Layer 3 of a small transformer language model trained on English Wikipedia (12 layers, counted from 0, width 96).
Take only the direct path to the model's output, skipping the later layers: a vector added to the residual stream pushes a token's score in proportion to its dot product with that token's output vector.

Output vectors of the tokens that the questions are about. A number n stands for (n - 500) times 0.0068.
" June": 443,584,530,477,479,537,535,373,454,392,346,496,520,498,440,482,480,402,468,552,431,497,507,507,460,435,643,459,459,579,479,596,598,597,431,444,456,604,602,490,492,535,523,534,519,549,518,530,489,465,427,396,504,567,382,559,512,321,505,641,574,500,596,534,417,443,470,531,486,454,506,556,542,536,560,511,403,554,506,493,434,612,543,365,277,497,473,495,415,376,590,452,715,326,505,484
"ecessor": 359,687,623,331,276,383,425,318,390,355,535,606,586,397,646,711,488,248,445,353,541,313,363,317,477,212,649,672,532,451,363,451,389,623,491,316,411,680,430,523,511,465,604,664,634,451,365,381,446,425,535,332,531,450,604,604,534,327,607,692,492,269,524,577,585,465,570,302,565,439,536,482,658,781,638,454,328,568,542,267,367,678,451,302,162,578,376,535,368,437,618,500,741,445,713,326
"ife": 371,621,631,555,474,521,706,379,525,472,467,648,437,438,610,587,500,382,607,477,233,311,488,525,519,322,642,507,526,423,584,629,388,598,407,582,376,759,539,510,511,683,618,647,563,536,457,537,488,445,558,324,591,504,474,676,505,488,659,667,515,535,593,511,487,452,389,471,511,469,481,539,637,615,494,655,362,527,573,308,405,473,464,511,286,566,452,604,446,442,557,409,659,419,415,322
" Succeeded": 422,695,509,345,504,458,593,315,638,443,332,460,615,525,513,579,551,383,454,388,460,421,582,392,536,280,400,686,481,370,511,622,199,595,225,238,438,782,519,521,483,519,518,656,711,527,364,323,470,495,478,283,620,633,408,703,469,258,593,794,519,397,738,781,388,291,612,377,435,392,538,544,665,864,509,637,402,456,634,289,410,655,477,364,341,604,494,568,385,447,634,472,974,298,572,489
"ment": 262,560,588,359,376,622,568,403,482,459,200,374,490,373,569,511,490,318,514,477,550,433,429,514,578,384,594,599,669,325,666,311,483,477,401,371,424,720,496,306,629,432,647,798,456,502,375,508,498,312,439,435,629,434,420,474,522,446,681,576,353,548,689,614,489,304,355,596,460,506,474,534,514,547,468,549,546,649,513,383,477,638,511,500,252,619,514,467,485,564,552,566,713,373,657,544
"ove": 338,511,469,472,439,510,687,418,512,397,469,618,611,505,465,490,516,599,573,420,376,505,568,442,543,302,571,436,559,340,424,519,522,657,478,465,380,668,617,368,612,510,712,739,510,566,394,481,486,328,374,319,519,558,365,620,460,439,564,860,520,527,602,679,457,436,567,376,558,245,482,565,556,619,569,475,422,561,420,441,598,408,670,398,160,622,544,679,456,495,583,451,636,439,495,247
"atch": 356,685,494,439,358,325,663,450,456,358,431,533,563,394,489,578,549,412,457,572,567,336,359,413,514,310,368,461,568,441,429,604,510,719,589,500,476,727,549,443,591,569,626,709,509,590,375,550,481,406,399,351,633,587,445,407,459,413,385,657,558,491,561,578,463,440,524,507,511,389,467,544,532,710,515,476,402,521,531,324,457,490,594,511,154,660,543,640,508,540,593,378,708,552,616,368
"stream": 352,683,539,553,597,532,658,318,324,386,399,531,624,497,480,579,515,404,467,417,323,467,489,609,447,370,699,593,325,324,523,450,415,725,239,580,560,624,616,478,458,583,395,609,577,407,375,449,475,347,299,322,538,490,433,353,438,366,600,751,445,515,630,498,468,371,429,455,548,352,463,515,547,457,582,573,412,642,494,209,543,463,636,497,90,684,574,565,509,551,635,325,648,393,492,469
"erate": 375,544,368,472,444,427,546,377,542,374,484,477,577,485,464,530,539,389,441,549,432,380,368,567,510,309,589,301,590,479,537,395,450,529,507,620,363,731,640,387,667,581,484,737,552,407,442,403,468,434,628,394,576,397,429,512,425,357,536,685,496,205,600,511,389,476,675,492,547,386,526,389,513,638,440,525,298,510,500,261,370,357,507,414,175,676,482,500,450,538,545,575,816,469,599,350
"ake": 364,606,429,391,422,323,727,443,387,429,417,626,533,432,526,686,413,437,491,497,374,445,451,408,424,332,431,486,576,546,434,626,478,627,517,412,510,682,410,495,624,565,597,698,539,570,446,445,495,477,393,275,590,587,464,370,494,471,502,641,508,613,572,643,444,440,417,594,444,375,552,557,621,564,540,592,524,520,611,359,451,488,539,503,261,626,646,442,515,639,569,399,701,491,507,399
"ig": 420,594,414,507,418,352,687,338,508,479,500,658,505,498,500,624,400,337,528,427,414,442,472,384,586,385,429,467,504,576,432,536,420,609,503,393,394,600,592,468,459,573,471,530,494,513,528,385,485,374,572,358,540,444,436,578,551,601,460,677,466,503,555,472,425,468,457,470,395,535,520,548,599,551,500,601,456,441,579,517,419,434,513,509,197,616,648,579,498,563,585,521,607,471,442,406
",": 492,432,455,531,418,540,532,393,474,624,536,519,516,560,545,500,483,531,453,461,516,548,379,523,593,528,524,474,536,504,469,548,514,469,399,470,660,527,507,572,439,512,465,544,585,394,602,528,513,527,598,443,431,421,513,482,566,525,517,554,484,473,480,476,423,504,583,570,500,494,460,504,596,433,524,502,621,481,425,611,573,655,504,521,475,572,458,376,515,555,462,464,483,386,440,633
"ture": 373,614,406,394,544,589,454,296,539,319,421,588,503,557,413,591,467,320,524,338,246,402,430,430,744,308,460,368,573,546,578,535,451,453,383,452,391,749,558,545,616,384,534,833,475,196,410,533,483,221,511,370,529,519,440,565,472,471,725,680,524,208,544,563,480,391,455,454,600,496,534,538,504,762,652,610,346,541,326,256,449,676,512,514,342,682,624,626,487,343,557,398,764,548,515,375
" broadcast": 391,569,516,276,444,428,538,477,478,472,455,542,545,419,454,606,470,401,421,409,423,404,422,444,537,446,533,498,541,554,454,625,522,591,431,429,553,676,482,557,586,601,630,504,496,488,498,440,479,500,439,430,516,503,441,559,482,383,532,602,577,454,549,612,415,502,420,411,583,455,497,536,615,584,631,547,527,627,556,336,502,521,577,470,162,573,494,488,500,399,609,480,713,446,504,398
"OT": 438,647,575,421,560,434,364,378,483,463,368,686,527,442,484,602,504,402,449,405,476,469,372,453,513,371,648,579,523,490,502,586,546,555,395,506,475,672,553,457,553,518,495,604,555,567,418,414,476,438,555,372,532,518,431,628,549,311,507,651,419,486,616,465,506,408,604,352,466,417,489,465,650,684,553,395,469,527,523,358,424,534,544,395,162,712,543,611,444,416,628,422,494,411,653,301
"ust": 270,579,595,554,373,532,551,444,440,442,416,443,649,404,459,617,489,398,446,551,406,492,430,461,462,333,500,445,711,577,461,571,525,528,468,528,321,750,530,490,615,572,488,456,494,613,304,422,481,406,361,620,503,464,454,603,561,500,603,584,580,605,542,517,207,390,432,350,643,404,469,450,518,521,571,462,332,498,643,521,482,557,595,558,176,667,645,541,406,516,622,480,666,358,669,453
" edition": 425,588,440,337,347,484,461,529,571,465,528,600,660,462,528,527,542,404,512,383,469,523,495,425,479,415,596,492,429,547,536,604,406,681,339,394,506,646,470,496,578,450,560,549,604,445,447,517,484,428,520,416,498,547,541,585,514,317,410,634,461,357,634,541,431,407,398,467,617,519,483,502,639,564,581,536,313,451,603,465,426,570,510,592,105,644,473,459,474,494,526,471,735,465,498,429
"yer": 397,551,471,452,343,442,658,417,502,415,468,583,478,598,691,574,420,428,477,397,300,269,446,458,599,334,513,584,546,569,633,574,490,656,487,397,392,736,612,681,609,609,404,665,488,468,447,418,486,296,414,475,550,425,414,450,511,506,609,600,535,537,623,561,518,513,447,464,541,407,494,595,500,560,461,471,448,518,646,505,412,556,485,410,299,662,484,462,528,531,648,386,675,426,559,318
"rib": 380,669,603,407,572,495,614,510,631,475,409,416,673,410,469,637,489,436,621,297,467,589,420,512,428,318,592,458,487,494,441,552,531,577,322,451,311,822,588,436,564,575,691,594,577,327,483,331,477,377,471,291,475,574,547,520,532,494,471,561,523,384,630,553,438,449,631,485,472,536,457,485,573,578,577,621,521,395,688,323,460,564,551,552,278,590,533,478,508,542,572,462,787,468,471,447
"ns": 368,550,507,491,542,524,470,410,458,424,313,621,627,527,561,580,624,445,539,321,401,520,367,515,567,362,426,678,522,476,355,568,473,486,334,312,387,728,510,490,597,554,670,613,306,490,389,410,494,413,357,469,658,457,477,628,477,542,658,594,481,468,497,581,458,579,541,435,608,543,469,511,518,629,427,570,617,458,563,536,438,658,715,483,372,627,472,487,476,466,593,587,683,640,525,438
"ness": 418,514,515,527,275,409,467,315,504,432,302,429,621,493,574,529,649,415,592,450,418,557,352,538,537,425,557,545,391,533,485,553,535,686,269,325,535,642,397,432,636,530,419,640,546,502,433,590,481,424,491,399,472,460,425,587,531,488,529,588,519,377,559,555,359,484,547,338,522,660,425,392,378,590,503,379,500,549,592,319,497,591,599,342,300,664,432,487,387,622,589,504,763,408,545,519
"an": 483,432,513,413,470,561,633,509,478,425,384,698,600,473,382,699,476,517,424,565,514,619,402,450,471,373,446,640,441,606,366,432,600,520,467,375,458,576,450,461,612,571,536,649,536,491,475,479,498,466,467,408,483,476,431,510,551,565,442,544,579,514,573,529,354,434,469,527,487,432,480,537,505,459,412,439,619,587,614,496,391,560,544,426,285,620,616,532,436,424,505,500,616,463,304,536
" as": 526,566,451,525,393,465,504,562,472,535,413,494,478,588,484,582,384,461,550,461,438,565,470,609,665,497,497,463,500,503,419,512,425,584,556,453,552,487,470,522,515,522,512,600,546,472,558,483,502,517,450,432,495,402,505,397,443,458,506,497,525,485,429,531,420,399,476,468,570,459,481,474,604,509,468,529,535,571,494,503,555,634,548,444,371,549,503,430,427,529,516,492,641,393,575,413
"ened": 350,563,534,460,308,580,721,353,552,470,441,326,488,467,436,614,578,364,454,468,414,583,533,511,410,328,507,653,548,486,413,493,546,746,401,500,541,683,594,403,521,714,503,770,635,425,268,507,471,361,593,454,649,437,621,561,551,258,505,657,591,456,581,454,456,585,491,349,484,371,437,397,385,525,520,525,333,473,608,273,398,672,594,429,176,645,438,556,519,521,548,541,736,506,461,536
"lon": 406,547,414,399,480,368,548,409,564,426,422,515,610,532,369,579,650,367,477,475,413,411,408,328,568,319,522,498,521,564,443,381,500,513,337,446,430,635,582,556,694,719,437,714,463,475,400,355,493,440,365,558,493,489,387,483,514,449,547,707,508,500,624,509,488,323,542,614,498,606,540,443,503,530,548,549,505,591,650,343,469,483,632,420,293,683,308,515,485,498,544,426,744,551,502,485

Each question shows what one neuron of this layer's MLP adds at an activation of 1. A number n stands for (n - 500) times 0.00096.

n337: 551,471,512,470,481,499,441,500,474,498,525,513,512,540,531,521,444,481,557,514,496,544,486,460,499,425,513,518,524,539,499,480,474,523,456,483,484,482,465,477,519,513,542,534,524,558,495,497,526,502,534,549,472,564,534,500,453,495,462,522,490,494,492,471,534,556,445,578,484,493,489,493,530,472,527,542,472,489,465,521,531,504,513,478,527,497,468,456,493,495,468,453,564,463,516,542
Which of these tokens does it push up most? " edition"

n521: 503,504,484,470,493,497,476,552,501,484,525,490,559,480,497,512,504,449,509,480,523,437,529,514,452,465,501,520,550,511,542,494,510,455,495,500,499,488,473,466,496,519,536,503,553,457,553,426,492,515,506,537,508,438,463,536,510,531,488,486,520,460,501,508,490,549,500,536,490,547,467,513,499,505,488,504,526,505,479,541,483,460,505,475,481,514,500,496,495,512,501,473,479,533,452,544
Pushed down most: "stream"

n537: 507,501,502,500,485,512,499,505,509,484,499,497,508,510,479,507,501,493,519,494,510,509,493,506,510,491,500,496,491,481,502,495,518,476,495,513,503,499,504,500,503,508,497,509,488,498,512,499,505,505,505,496,505,520,497,502,472,504,489,497,511,478,498,489,512,496,483,507,500,517,495,500,500,493,497,493,512,509,494,519,502,504,493,484,484,516,515,494,513,496,515,496,484,491,493,502
Which two tokens does it push up most, strongest first? "an", "ture"

n514: 514,532,516,636,456,493,480,442,500,508,544,512,553,493,456,555,408,501,515,432,464,437,482,457,513,407,480,543,436,491,496,525,492,481,516,531,500,490,471,541,435,537,533,471,536,454,577,437,548,553,489,528,510,537,512,530,388,488,558,546,485,473,451,451,495,472,464,556,448,605,535,513,499,427,432,465,534,432,463,559,397,496,534,504,480,525,567,544,477,508,564,515,488,553,405,569
Pushed down most: "ment"

n318: 517,528,502,489,494,521,545,508,529,531,480,519,573,533,508,493,516,555,451,480,456,492,522,530,508,467,502,496,463,490,480,484,444,500,505,497,504,475,445,503,496,443,528,568,493,487,502,501,502,516,425,520,570,507,477,546,531,450,510,442,489,500,564,488,493,538,514,480,478,506,516,515,475,477,546,519,467,504,490,482,489,527,414,504,511,530,499,486,501,493,503,511,500,523,482,543
Which of these tokens does it push up most? " Succeeded"

n87: 462,529,481,493,516,526,584,484,444,538,516,466,467,540,497,500,503,451,524,467,492,501,530,570,447,511,476,472,476,479,552,410,473,511,443,583,462,529,539,473,520,539,499,487,573,486,490,421,578,514,645,493,522,444,515,489,543,525,471,470,480,474,457,515,480,474,529,513,538,512,430,531,437,508,473,524,450,459,495,495,575,529,544,552,494,554,540,553,500,498,504,544,482,546,515,547
Which two tokens does it push up most, strongest first? "ened", "erate"

n272: 446,524,414,395,469,436,502,652,373,553,455,524,443,455,463,442,532,462,444,498,551,463,459,425,492,721,527,482,488,409,490,533,637,361,576,435,548,586,526,537,490,594,502,382,414,440,451,464,462,531,364,573,482,536,589,566,460,504,599,550,494,468,482,573,545,601,525,559,605,442,537,500,512,457,500,512,584,653,435,430,469,490,479,556,383,401,374,381,486,494,452,462,512,576,538,461
Which of these tokens does it push up most? " broadcast"

n530: 497,510,496,492,497,498,501,500,502,509,494,499,488,488,500,498,497,499,489,493,499,498,497,509,514,497,504,502,498,496,499,496,505,494,498,502,504,497,493,493,493,500,500,495,491,497,507,498,506,504,494,512,493,498,492,506,498,507,494,501,501,510,497,504,515,498,494,502,507,489,487,502,493,494,498,493,496,504,494,496,501,490,502,505,496,514,498,506,496,498,500,496,489,503,505,491
Pushed down most: " Succeeded"

n459: 492,472,483,501,495,505,511,526,493,511,498,505,499,510,508,538,504,501,511,488,508,506,530,522,469,510,469,494,514,497,489,494,500,492,502,497,513,494,508,519,512,482,503,467,477,505,512,506,487,484,497,477,501,503,496,482,517,529,533,508,497,484,477,498,489,525,510,515,503,503,514,494,519,505,487,504,521,495,495,499,505,516,497,509,516,505,501,490,510,503,527,528,469,492,520,513
Which three tokens does it push up most, strongest first? ",", "ns", " as"

n293: 543,510,512,532,451,474,486,471,524,495,465,514,559,513,478,473,504,472,517,501,546,464,453,459,524,486,433,449,573,526,475,511,490,508,520,502,527,474,507,492,486,467,523,418,495,487,479,485,475,502,522,491,522,503,459,478,532,515,505,497,522,499,516,469,479,478,471,464,512,505,517,459,497,529,489,561,539,489,536,503,453,531,506,479,548,483,471,508,493,486,492,505,489,502,492,511
Pushed down most: "stream"

n341: 488,484,486,499,488,501,521,501,492,513,484,531,506,484,477,517,496,538,527,498,496,519,457,513,496,498,496,516,536,498,519,524,509,486,499,501,513,515,489,474,524,512,486,502,483,535,485,492,505,485,521,481,485,468,525,483,471,496,506,504,508,523,521,524,511,498,519,533,512,507,465,502,535,490,533,523,484,510,500,505,514,478,476,505,510,517,481,497,530,484,495,481,501,501,506,507
Which of these tokens does it push up most? "ake"

n387: 479,412,479,450,458,497,486,542,412,486,436,436,553,560,489,497,476,510,614,553,628,517,462,550,508,541,425,478,489,393,604,528,498,543,483,531,583,361,570,359,506,454,583,482,513,568,512,539,572,483,451,487,484,506,482,385,426,525,535,529,469,485,510,616,396,492,474,497,563,508,491,506,503,555,471,548,500,527,471,572,469,511,488,480,463,595,394,455,517,466,484,475,457,435,544,503
Which of these tokens does it push up most? "ment"

n402: 503,507,511,485,506,521,505,498,498,495,503,481,490,490,509,509,482,504,502,493,510,489,500,519,494,508,490,486,502,507,509,506,499,494,492,514,503,504,505,511,492,486,511,503,500,512,512,519,506,497,503,509,497,504,498,517,498,514,495,498,488,503,504,495,482,496,491,506,508,496,500,489,504,488,494,496,490,504,505,495,500,510,499,491,497,500,496,499,502,521,501,502,509,512,503,498
Which three tokens does it push up most, strongest first? "ment", "ust", "ife"

n384: 578,442,506,540,539,500,431,445,456,508,570,521,451,562,547,453,456,576,403,420,506,496,468,374,419,610,719,529,414,475,512,452,515,516,439,473,565,456,488,493,528,565,502,444,470,492,432,549,490,495,564,442,525,481,479,529,456,500,476,463,394,623,538,493,570,412,517,450,599,498,471,486,651,488,552,532,523,426,532,525,543,452,388,513,454,451,584,577,481,500,492,533,403,454,569,419
Which two tokens does it push up most, strongest first? "OT", "stream"

n434: 505,500,493,502,491,506,476,504,500,468,530,503,474,526,525,500,498,502,488,508,539,493,487,490,492,498,508,486,509,490,499,500,514,493,523,497,536,500,491,514,515,471,507,498,510,509,487,498,498,510,495,498,492,508,498,480,505,510,490,505,510,518,489,482,508,487,483,498,465,483,492,496,507,519,501,495,506,497,523,498,513,467,499,516,511,529,519,524,487,501,513,484,487,511,490,500
Which two tokens does it push up most, strongest first? "atch", "ake"

n390: 514,534,423,564,482,493,564,493,451,478,463,506,473,502,468,467,495,532,439,550,514,468,484,458,509,587,432,521,525,508,500,509,523,416,471,492,488,517,490,549,536,485,523,543,521,442,440,535,566,511,511,475,446,472,506,485,440,539,505,506,502,558,502,480,501,518,516,517,472,504,492,507,480,462,479,557,532,468,476,475,530,400,436,530,447,505,477,469,505,490,588,529,524,529,471,539
Which of these tokens does it push up most? "ake"

n201: 547,498,512,442,521,353,557,558,456,563,476,427,505,562,458,553,379,656,551,460,574,615,380,505,588,542,604,492,519,495,467,524,494,505,565,527,522,503,426,569,498,395,482,495,454,479,487,513,486,478,498,456,484,455,532,502,442,523,492,491,576,513,488,557,444,508,517,535,492,420,598,456,467,530,492,491,447,523,533,576,513,487,488,450,510,428,479,498,558,559,520,546,508,468,613,548
Which three tokens does it push up most, strongest first? " as", ",", "ake"

n203: 484,514,480,487,513,505,474,535,499,478,491,497,509,512,498,485,531,504,511,457,492,514,486,506,518,509,489,504,512,466,513,495,501,498,511,471,497,503,485,503,477,474,514,536,499,497,537,499,507,495,451,492,514,476,493,546,492,500,498,499,516,521,487,466,498,511,534,521,492,499,531,509,513,493,511,540,505,508,525,543,514,490,472,513,523,507,468,503,481,501,474,499,505,486,509,517
Which of these tokens does it push up most? "ns"

n324: 491,550,515,509,421,478,518,500,577,528,437,574,473,571,466,463,417,474,423,439,500,493,528,428,456,525,464,496,522,534,474,420,496,468,608,571,586,533,517,516,470,374,419,586,440,501,562,421,470,531,466,546,435,482,516,610,511,413,389,442,480,514,520,463,490,418,544,504,541,470,496,554,578,495,458,479,532,450,533,506,523,439,528,523,547,588,449,497,558,525,583,445,508,556,553,503
Which of these tokens does it push up most? "OT"

n45: 416,422,444,354,539,603,535,527,510,436,491,519,477,559,504,454,506,437,485,385,451,676,496,454,478,500,566,430,559,429,479,463,452,512,432,483,476,464,602,561,532,561,546,600,584,587,480,500,464,546,537,469,427,421,578,387,569,598,557,474,563,437,362,378,380,431,468,494,576,490,482,493,423,428,420,551,487,529,546,603,413,455,481,605,401,567,518,438,545,470,546,567,512,509,391,462
Which of these tokens does it push up most? "an"

n346: 475,493,504,489,519,516,503,517,490,508,524,519,495,501,492,516,483,496,516,513,497,494,495,490,512,503,519,488,495,447,525,487,529,501,491,474,494,499,505,496,501,496,492,501,498,485,513,502,543,474,490,475,523,512,539,508,498,514,508,505,490,513,480,534,523,498,507,492,479,529,512,507,513,472,451,496,511,547,481,487,507,492,460,513,512,494,483,528,526,516,494,527,484,494,479,503
Which two tokens does it push up most, strongest first? "ment", "ife"

n485: 495,473,508,515,499,492,495,504,490,492,508,500,491,491,495,517,513,509,514,483,508,497,492,501,487,522,500,493,503,496,506,498,503,483,520,488,502,471,502,506,500,492,515,530,501,503,510,497,536,497,522,513,513,496,495,506,506,500,496,474,496,475,494,479,494,480,483,502,496,505,505,502,501,515,516,500,494,494,496,504,512,496,486,518,488,511,505,486,500,498,502,511,512,521,481,502
Pushed down most: " Succeeded"

n486: 526,447,445,526,435,509,500,546,509,495,468,483,547,519,503,536,522,499,491,404,560,419,474,499,537,416,520,520,526,444,488,461,431,507,512,461,478,511,547,465,495,458,564,517,439,491,581,501,511,512,487,535,477,473,507,497,553,465,499,510,497,521,504,472,546,506,456,505,458,484,525,555,427,450,380,536,532,486,535,484,496,523,494,527,526,520,502,533,496,516,495,510,504,521,464,557
Pushed down most: "OT"

n134: 455,650,394,624,494,154,551,472,513,512,344,395,373,441,458,560,448,631,503,640,571,315,447,590,497,599,429,464,648,437,531,369,377,651,573,795,494,481,543,389,461,603,533,506,272,413,418,403,561,304,447,584,516,359,529,462,480,399,587,364,402,617,748,512,608,408,596,500,481,535,486,563,461,512,461,527,534,519,540,456,728,672,366,494,584,483,677,527,464,418,387,567,332,469,633,516
Pushed down most: " edition"

n106: 481,430,639,388,466,422,435,500,498,422,636,492,471,525,490,378,556,449,522,504,754,502,379,529,559,458,400,415,531,460,461,473,543,467,475,610,449,421,469,513,532,613,492,527,513,459,527,483,525,522,442,548,628,586,458,449,530,609,528,522,481,399,580,612,572,552,466,597,602,472,359,462,490,541,539,486,559,531,458,462,485,556,524,574,524,482,404,341,617,448,397,441,427,565,517,494
Pushed down most: " Succeeded"

n544: 523,379,423,495,585,444,463,602,540,578,572,464,489,587,515,523,446,814,484,493,576,404,522,575,447,474,390,593,491,563,529,546,425,464,538,526,512,578,531,638,496,596,433,522,354,515,521,502,428,465,564,500,511,422,578,659,578,421,465,597,417,495,482,518,535,326,396,476,382,417,448,532,541,584,490,624,612,606,568,472,468,470,415,484,423,599,433,515,412,447,595,464,558,622,574,514
Which two tokens does it push up most, strongest first? " Succeeded", "yer"

n248: 493,484,466,481,477,479,491,512,486,473,493,497,488,464,489,514,527,523,474,494,547,487,514,506,489,493,511,491,512,522,510,508,479,474,469,457,498,473,520,491,523,507,466,506,518,495,488,493,518,493,514,494,483,506,479,499,519,495,506,496,531,529,537,509,519,508,497,505,508,552,456,504,489,519,490,508,514,515,522,495,474,481,489,505,493,516,452,483,502,483,478,479,492,510,475,474
Which of these tokens does it push up most? "lon"

n301: 403,511,450,562,529,525,502,458,562,529,482,593,574,468,652,508,537,409,454,427,528,470,609,512,324,502,473,507,410,508,607,563,486,551,486,447,527,520,513,636,471,573,435,436,572,486,558,331,492,543,509,509,502,511,449,583,449,550,541,381,521,535,485,502,482,531,549,567,382,392,424,518,460,511,476,538,401,596,510,638,525,506,455,477,441,470,526,516,612,538,466,491,476,493,361,515
Which of these tokens does it push up most? "yer"

n258: 449,652,581,474,491,587,629,417,581,443,546,420,505,533,482,396,655,451,467,562,433,369,553,437,512,488,749,419,486,492,430,376,583,507,544,665,478,473,353,613,484,585,604,474,452,438,396,407,484,446,422,602,526,586,458,466,488,478,428,523,409,601,535,474,527,507,500,611,456,527,459,379,402,562,542,489,662,410,533,577,616,545,380,510,498,331,517,470,532,315,425,491,467,492,476,425
Which of these tokens does it push up most? "lon"

n151: 547,511,455,490,534,534,507,507,512,437,432,516,580,506,509,463,502,522,481,412,503,515,458,483,483,487,466,474,466,478,511,521,548,454,518,447,561,419,576,507,514,531,527,525,523,482,519,507,508,473,497,473,507,546,497,486,442,530,424,460,478,469,471,471,474,458,545,474,496,444,495,498,475,501,475,469,496,508,429,532,509,467,475,477,457,519,495,439,513,532,478,475,490,496,510,489
Pushed down most: "ife"

n218: 518,504,480,502,507,473,525,502,503,490,512,515,496,514,504,532,494,508,528,536,499,514,465,482,477,499,506,455,535,448,501,504,488,491,514,480,511,527,464,522,507,491,498,507,510,522,496,537,480,501,508,471,509,498,474,459,497,533,499,537,507,521,465,482,502,505,517,516,504,530,542,503,487,513,484,520,491,482,478,508,515,471,519,506,476,451,487,500,480,538,528,537,499,518,497,494
Which of these tokens does it push up most? "ake"

n401: 506,452,499,493,490,519,506,530,501,510,489,468,524,519,506,494,458,503,491,507,516,534,485,495,501,486,495,472,475,466,463,465,515,464,499,475,521,482,507,505,533,496,466,480,493,477,539,489,529,491,508,476,486,510,507,521,512,501,455,488,515,495,508,527,512,518,431,532,478,496,532,522,485,465,479,484,518,476,512,495,507,459,479,510,516,515,519,477,504,496,557,495,503,518,484,502
Which two tokens does it push up most, strongest first? "an", ","

n328: 453,549,489,467,466,469,448,522,471,531,474,469,562,535,491,484,475,537,463,469,570,511,355,493,438,547,512,536,617,467,457,597,571,539,547,483,583,495,492,494,522,524,455,476,453,438,461,513,551,573,480,520,492,563,495,477,581,477,484,452,536,458,484,574,521,491,445,502,552,486,478,469,478,475,477,595,496,519,509,483,475,500,507,506,466,474,453,485,470,533,448,500,490,498,477,492
Which of these tokens does it push up most? " broadcast"

n536: 476,573,544,507,505,458,520,517,523,515,442,478,585,453,511,565,494,509,495,500,504,526,457,519,538,444,501,406,506,552,484,490,580,525,541,516,626,506,516,514,492,478,568,499,431,472,548,521,557,503,545,528,568,493,494,459,598,487,444,594,532,573,450,540,612,504,493,392,478,494,576,442,463,472,488,540,516,437,543,482,473,519,421,557,456,501,430,547,519,487,503,489,444,520,485,468
Which of these tokens does it push up most? "atch"

n478: 415,416,574,439,453,500,549,595,389,448,480,625,482,491,431,569,474,522,443,512,502,349,495,450,436,511,516,478,616,336,533,525,315,571,458,478,463,474,456,388,619,543,481,545,520,403,440,521,500,395,590,443,436,533,576,388,458,573,397,579,379,453,471,513,493,586,446,496,339,535,581,494,463,374,472,545,529,451,560,445,484,466,407,461,551,380,448,406,417,555,329,301,520,387,387,417
Which two tokens does it push up most, strongest first? "ake", "ife"

n304: 507,542,528,509,454,521,472,531,503,485,528,458,503,493,457,652,448,448,556,534,441,441,469,484,515,463,470,459,487,370,609,565,461,541,492,499,552,520,454,549,473,479,531,523,406,499,469,535,554,415,471,521,349,537,553,598,509,557,506,528,473,456,467,428,569,438,445,490,525,451,475,481,522,544,523,451,501,519,434,451,546,544,479,569,476,492,548,412,536,558,455,466,526,467,470,485
Pushed down most: "an"

n95: 473,496,516,517,447,533,483,533,549,552,485,488,462,498,492,490,474,518,470,516,549,419,503,499,530,550,567,537,463,519,506,449,455,466,546,498,507,479,485,448,551,442,486,510,517,535,527,607,475,500,438,540,457,511,498,483,497,536,567,535,501,514,530,542,493,497,503,519,502,518,520,481,520,494,498,503,475,479,498,504,526,519,482,516,546,503,500,458,518,496,589,513,506,450,453,541
Which two tokens does it push up most, strongest first? "ment", ","

n572: 517,496,531,511,508,496,547,489,493,498,502,512,465,488,518,477,489,504,506,511,512,526,490,491,485,472,526,486,499,489,512,485,473,510,533,510,532,457,507,473,488,496,500,509,539,481,494,527,510,530,530,496,504,527,512,559,491,486,526,467,506,478,521,524,457,536,458,483,486,534,507,522,520,492,501,489,475,486,525,510,503,483,488,528,510,492,491,516,499,496,486,488,489,502,524,544
Which of these tokens does it push up most? "ife"

n175: 540,518,505,561,519,486,535,512,551,517,518,479,521,522,511,452,457,525,584,473,499,536,511,470,573,518,494,471,523,529,466,519,560,493,575,434,488,465,512,526,531,471,502,522,531,512,458,521,555,515,455,475,511,557,489,538,567,557,450,518,531,532,441,567,544,436,552,472,423,557,508,571,501,512,558,485,485,471,456,486,522,456,473,569,512,584,505,482,538,477,544,471,510,511,503,585
Pushed down most: "erate"

n549: 518,484,513,526,451,512,494,482,507,526,430,467,417,413,503,489,420,530,565,486,473,449,508,501,456,467,484,515,583,445,535,451,510,500,520,452,506,432,514,495,521,424,512,466,541,489,499,584,547,518,517,488,498,523,520,512,521,477,473,471,475,447,477,466,561,500,421,547,532,455,496,533,505,575,484,530,406,472,485,511,484,492,521,563,427,519,503,499,536,534,484,523,496,501,554,586
Pushed down most: "lon"